Layer 4 of a small transformer language model trained on English Wikipedia (11 layers, counted from 0, width 128).
A neuron adds its activation times its output weights to the MLP's output. To switch it off is to set its activation to zero at one token and run the rest of the model.

Output weights of the MLP neurons that the questions are about. A number n stands for (n - 128) times 0.00095.
n17: 110, 137, 151, 87, 177, 105, 148, 110, 103, 114, 141, 180, 113, 124, 164, 152, 94, 157, 147, 64, 106, 218, 32, 109, 171, 100, 147, 179, 85, 127, 132, 93, 206, 108, 148, 176, 143, 104, 148, 132, 80, 201, 82, 118, 112, 88, 187, 201, 131, 122, 138, 172, 171, 48, 33, 44, 85, 175, 133, 93, 94, 96, 130, 99, 122, 157, 32, 140, 92, 199, 105, 101, 90, 112, 164, 119, 127, 143, 55, 153, 212, 41, 178, 73, 141, 190, 91, 162, 160, 89, 79, 132, 135, 135, 174, 100, 145, 129, 51, 242, 154, 165, 131, 58, 124, 76, 135, 148, 111, 178, 94, 177, 156, 115, 86, 114, 123, 154, 190, 133, 110, 74, 92, 182, 147, 167, 105, 123
n88: 136, 90, 164, 191, 102, 185, 236, 124, 85, 172, 115, 89, 198, 147, 112, 61, 130, 100, 147, 113, 118, 101, 128, 145, 119, 185, 182, 134, 72, 104, 169, 142, 151, 186, 160, 81, 106, 120, 172, 94, 127, 199, 145, 222, 171, 142, 137, 153, 140, 158, 132, 146, 73, 141, 76, 181, 130, 64, 59, 201, 163, 132, 177, 175, 117, 106, 39, 111, 210, 94, 61, 163, 126, 102, 74, 124, 154, 48, 127, 68, 62, 96, 123, 106, 138, 94, 76, 107, 71, 158, 135, 193, 131, 118, 172, 120, 171, 117, 154, 162, 187, 151, 60, 117, 61, 82, 159, 147, 135, 119, 151, 155, 165, 86, 190, 104, 180, 126, 168, 134, 175, 96, 109, 142, 160, 148, 78, 162
n95: 69, 43, 111, 154, 178, 145, 113, 57, 129, 122, 189, 128, 88, 177, 172, 158, 169, 95, 114, 110, 140, 129, 112, 79, 154, 227, 101, 96, 141, 86, 156, 126, 64, 154, 155, 205, 138, 108, 132, 147, 67, 155, 93, 178, 183, 80, 112, 160, 119, 140, 76, 105, 156, 143, 72, 157, 154, 128, 75, 69, 168, 144, 200, 119, 80, 149, 105, 125, 145, 125, 66, 180, 152, 141, 95, 122, 228, 106, 53, 148, 135, 107, 97, 57, 100, 95, 120, 127, 195, 112, 97, 124, 101, 138, 163, 50, 75, 117, 89, 163, 82, 149, 171, 125, 129, 145, 107, 118, 90, 184, 78, 15, 140, 26, 175, 150, 145, 122, 156, 190, 95, 153, 52, 132, 57, 188, 136, 171
n203: 212, 132, 181, 137, 204, 97, 124, 100, 138, 138, 128, 28, 163, 119, 100, 62, 121, 103, 37, 116, 125, 127, 219, 54, 100, 166, 144, 143, 161, 90, 93, 127, 152, 173, 95, 144, 40, 171, 149, 143, 108, 153, 96, 85, 119, 138, 117, 48, 167, 96, 119, 138, 124, 210, 156, 197, 148, 150, 23, 128, 133, 87, 141, 136, 136, 143, 69, 221, 65, 150, 70, 99, 163, 69, 193, 144, 146, 142, 120, 156, 60, 77, 60, 114, 170, 89, 128, 150, 166, 172, 19, 96, 86, 110, 157, 133, 143, 134, 169, 155, 188, 97, 119, 119, 164, 186, 178, 211, 128, 21, 205, 84, 133, 138, 125, 141, 107, 120, 149, 94, 159, 74, 123, 165, 151, 69, 124, 168
n298: 57, 111, 166, 100, 128, 100, 121, 151, 107, 84, 123, 84, 72, 83, 117, 126, 149, 130, 122, 34, 129, 85, 138, 211, 158, 133, 75, 150, 84, 59, 139, 116, 57, 79, 71, 104, 127, 189, 133, 103, 129, 144, 89, 156, 158, 100, 104, 89, 90, 111, 102, 124, 121, 118, 43, 194, 114, 116, 215, 86, 107, 92, 153, 69, 164, 201, 65, 128, 81, 120, 107, 143, 158, 58, 74, 230, 147, 229, 115, 110, 125, 82, 133, 113, 103, 159, 136, 151, 167, 180, 82, 169, 107, 155, 180, 136, 26, 249, 103, 140, 119, 154, 120, 122, 106, 142, 78, 179, 116, 200, 152, 109, 143, 97, 147, 138, 85, 134, 117, 175, 122, 83, 119, 127, 176, 181, 91, 225

Each question names a token from some text and the token that comes next. It shows the activations a of the neurons there, in the order above. A number n stands for (n - 128) times 0.11.

Then comes g, the gradient of the next token's log-probability with respect to the MLP's output, scaled to length 1. A neuron's effect is roughly proportional to its activation times (output weights . g). A number n stands for (n - 128) times 0.0031.

"0", then ","
a: 128, 127, 120, 129, 126
g: 128, 153, 147, 158, 121, 103, 115, 158, 157, 114, 107, 152, 54, 155, 110, 94, 120, 161, 106, 125, 174, 145, 111, 123, 144, 177, 87, 123, 97, 173, 119, 131, 113, 124, 124, 128, 123, 154, 109, 143, 152, 137, 126, 156, 114, 110, 84, 123, 135, 165, 101, 125, 94, 96, 98, 116, 143, 158, 81, 112, 117, 119, 169, 137, 134, 146, 127, 152, 119, 102, 142, 140, 127, 140, 115, 118, 148, 112, 148, 129, 95, 154, 138, 133, 71, 102, 134, 134, 127, 106, 133, 140, 89, 104, 101, 116, 70, 75, 134, 75, 199, 164, 161, 98, 162, 210, 126, 110, 164, 132, 157, 108, 180, 68, 74, 172, 151, 175, 140, 126, 155, 74, 151, 133, 164, 158, 100, 114
Which neuron, switched off, raises the next token's probability most? n95

" featured", then " artist"
a: 133, 125, 147, 129, 128
g: 99, 57, 160, 121, 87, 155, 83, 147, 134, 122, 136, 155, 103, 111, 120, 188, 142, 124, 96, 148, 150, 118, 165, 144, 152, 146, 160, 140, 87, 148, 162, 109, 84, 146, 152, 182, 101, 111, 121, 104, 134, 155, 119, 86, 134, 142, 95, 116, 120, 81, 99, 174, 143, 153, 115, 140, 158, 127, 152, 169, 132, 161, 134, 112, 150, 126, 141, 158, 120, 180, 71, 46, 120, 133, 142, 124, 153, 129, 104, 106, 163, 139, 118, 80, 191, 115, 116, 123, 171, 109, 74, 147, 117, 164, 111, 149, 120, 170, 95, 138, 163, 95, 85, 91, 126, 121, 120, 114, 99, 151, 77, 164, 112, 133, 114, 140, 112, 99, 172, 97, 152, 87, 131, 130, 157, 114, 156, 143
Switching off which neuron hurts the next token most? n95

"9", then " |"
a: 127, 128, 128, 126, 152
g: 118, 103, 123, 143, 163, 150, 169, 124, 139, 126, 141, 98, 129, 143, 118, 140, 137, 111, 124, 127, 129, 109, 139, 206, 128, 102, 98, 49, 112, 129, 122, 141, 130, 153, 139, 135, 94, 132, 131, 141, 88, 125, 179, 134, 82, 176, 140, 165, 149, 149, 149, 131, 118, 116, 91, 115, 137, 129, 197, 129, 163, 115, 140, 126, 102, 115, 106, 93, 84, 76, 126, 59, 112, 133, 116, 100, 143, 108, 115, 159, 137, 131, 146, 118, 156, 165, 67, 124, 172, 143, 134, 101, 97, 190, 129, 127, 101, 125, 130, 132, 110, 89, 109, 145, 148, 78, 93, 125, 92, 204, 140, 114, 110, 143, 157, 156, 86, 173, 143, 116, 173, 116, 130, 173, 89, 138, 92, 186
Switching off which neuron hurts the next token most? n298

" Old", then "en"
a: 168, 62, 124, 128, 129
g: 108, 79, 105, 184, 122, 113, 159, 163, 132, 122, 125, 128, 107, 156, 136, 161, 161, 113, 117, 153, 109, 112, 154, 140, 124, 148, 95, 139, 145, 117, 112, 129, 100, 136, 127, 159, 179, 129, 104, 106, 122, 111, 133, 106, 123, 116, 79, 106, 117, 112, 166, 83, 171, 79, 144, 147, 172, 145, 104, 103, 152, 84, 159, 164, 153, 59, 139, 107, 124, 143, 140, 135, 163, 108, 148, 144, 137, 155, 141, 137, 113, 61, 109, 110, 44, 133, 135, 174, 134, 123, 151, 173, 43, 160, 130, 127, 97, 129, 154, 97, 81, 168, 151, 190, 117, 82, 165, 119, 82, 127, 114, 159, 121, 146, 133, 91, 117, 132, 123, 128, 162, 167, 146, 117, 90, 115, 149, 157
Switching off which neuron hurts the next token most? n88

"'s", then " divisions"
a: 144, 130, 124, 125, 128
g: 137, 177, 131, 133, 136, 167, 101, 125, 129, 78, 141, 80, 122, 185, 133, 78, 152, 114, 120, 165, 98, 150, 42, 120, 135, 133, 94, 165, 142, 133, 101, 94, 133, 119, 139, 104, 120, 139, 139, 91, 129, 158, 112, 114, 158, 95, 163, 187, 141, 201, 193, 90, 161, 62, 124, 111, 116, 143, 133, 136, 128, 115, 133, 134, 150, 117, 161, 130, 146, 117, 137, 84, 67, 116, 129, 150, 125, 90, 169, 124, 112, 198, 135, 150, 113, 142, 116, 95, 138, 129, 98, 130, 171, 134, 147, 136, 136, 126, 106, 107, 129, 183, 130, 58, 110, 159, 154, 111, 130, 107, 75, 115, 121, 117, 113, 125, 107, 134, 102, 122, 121, 113, 149, 179, 119, 179, 130, 130
Switching off which neuron hurts the next token most? n17

"al", then "bum"
a: 88, 131, 133, 254, 122
g: 106, 115, 147, 166, 177, 100, 113, 150, 139, 112, 102, 117, 102, 188, 135, 108, 141, 147, 78, 199, 161, 147, 93, 101, 116, 77, 141, 178, 129, 126, 94, 106, 108, 125, 94, 134, 129, 131, 125, 131, 135, 100, 141, 137, 111, 162, 131, 98, 132, 124, 170, 111, 169, 123, 129, 157, 125, 157, 106, 167, 111, 174, 165, 107, 100, 126, 125, 92, 157, 123, 115, 156, 157, 147, 72, 119, 191, 172, 177, 116, 111, 58, 89, 144, 123, 145, 80, 121, 75, 162, 126, 82, 154, 134, 139, 120, 122, 101, 100, 123, 141, 111, 100, 152, 158, 153, 118, 122, 178, 114, 138, 81, 115, 153, 102, 123, 185, 117, 97, 112, 103, 185, 156, 105, 97, 111, 120, 152
Switching off which neuron hurts the next token most? n203

" name", then " and"
a: 128, 128, 166, 125, 129
g: 116, 118, 150, 140, 165, 123, 121, 130, 124, 92, 119, 103, 120, 159, 103, 105, 143, 81, 92, 122, 141, 156, 31, 84, 166, 115, 136, 75, 164, 99, 129, 128, 79, 120, 139, 154, 140, 152, 139, 131, 118, 112, 117, 92, 182, 157, 69, 161, 164, 98, 110, 143, 133, 93, 87, 149, 112, 183, 90, 155, 103, 92, 133, 137, 132, 150, 142, 110, 147, 100, 94, 122, 139, 139, 152, 140, 158, 143, 163, 184, 84, 150, 121, 131, 133, 140, 136, 137, 123, 158, 150, 96, 123, 148, 132, 140, 124, 121, 132, 120, 79, 183, 75, 97, 118, 75, 129, 136, 158, 98, 145, 139, 105, 125, 174, 157, 145, 170, 52, 136, 136, 122, 123, 150, 168, 157, 147, 172
Switching off which neuron hurts the next token most? n95

"er", then "ra"
a: 97, 119, 131, 156, 127
g: 90, 153, 137, 123, 151, 147, 104, 98, 124, 118, 171, 92, 114, 127, 76, 158, 135, 129, 107, 116, 186, 146, 110, 136, 97, 112, 185, 153, 118, 184, 166, 116, 114, 116, 128, 115, 123, 128, 151, 105, 131, 151, 124, 153, 163, 115, 101, 142, 143, 70, 151, 100, 82, 96, 105, 125, 151, 95, 160, 96, 106, 132, 131, 142, 170, 141, 153, 184, 42, 146, 152, 160, 127, 120, 167, 122, 138, 118, 155, 152, 136, 156, 133, 111, 149, 152, 157, 143, 161, 147, 75, 194, 111, 160, 117, 136, 78, 87, 143, 171, 113, 127, 93, 85, 100, 138, 104, 86, 152, 134, 168, 122, 98, 168, 138, 134, 149, 152, 122, 88, 85, 118, 109, 103, 76, 140, 117, 79
Switching off which neuron hurts the next token most? n88

"K", then " Saskat"
a: 123, 125, 126, 98, 130
g: 190, 172, 103, 182, 174, 146, 108, 149, 127, 147, 125, 177, 159, 160, 154, 109, 113, 128, 136, 106, 144, 152, 121, 151, 149, 84, 138, 98, 141, 154, 122, 114, 112, 109, 179, 142, 123, 128, 99, 145, 124, 123, 155, 142, 150, 101, 142, 116, 141, 141, 122, 109, 174, 94, 149, 72, 151, 168, 110, 146, 114, 154, 120, 127, 138, 106, 149, 115, 134, 129, 101, 100, 124, 145, 99, 82, 163, 156, 114, 175, 125, 113, 130, 78, 95, 141, 79, 49, 87, 105, 147, 125, 94, 101, 184, 112, 158, 164, 97, 171, 100, 116, 152, 131, 136, 118, 85, 100, 137, 121, 82, 138, 108, 80, 173, 110, 89, 106, 60, 145, 129, 181, 142, 155, 84, 137, 141, 126
Switching off which neuron hurts the next token most? n203

"Am", then "ica"
a: 123, 122, 124, 131, 126
g: 172, 96, 178, 155, 114, 148, 166, 122, 101, 170, 87, 126, 73, 123, 74, 93, 130, 140, 95, 115, 126, 134, 161, 135, 168, 145, 164, 135, 142, 106, 136, 138, 83, 129, 135, 92, 110, 101, 153, 77, 102, 120, 150, 105, 129, 137, 103, 137, 168, 108, 140, 131, 115, 152, 151, 115, 131, 131, 135, 206, 123, 131, 140, 133, 111, 104, 128, 205, 147, 71, 127, 94, 127, 140, 109, 115, 181, 178, 140, 148, 162, 78, 106, 149, 135, 162, 94, 140, 151, 117, 118, 155, 124, 79, 117, 128, 131, 119, 161, 61, 97, 133, 82, 115, 129, 137, 109, 129, 104, 126, 101, 157, 132, 177, 118, 133, 138, 136, 65, 195, 112, 157, 155, 85, 99, 114, 143, 155
Switching off which neuron hurts the next token most? n17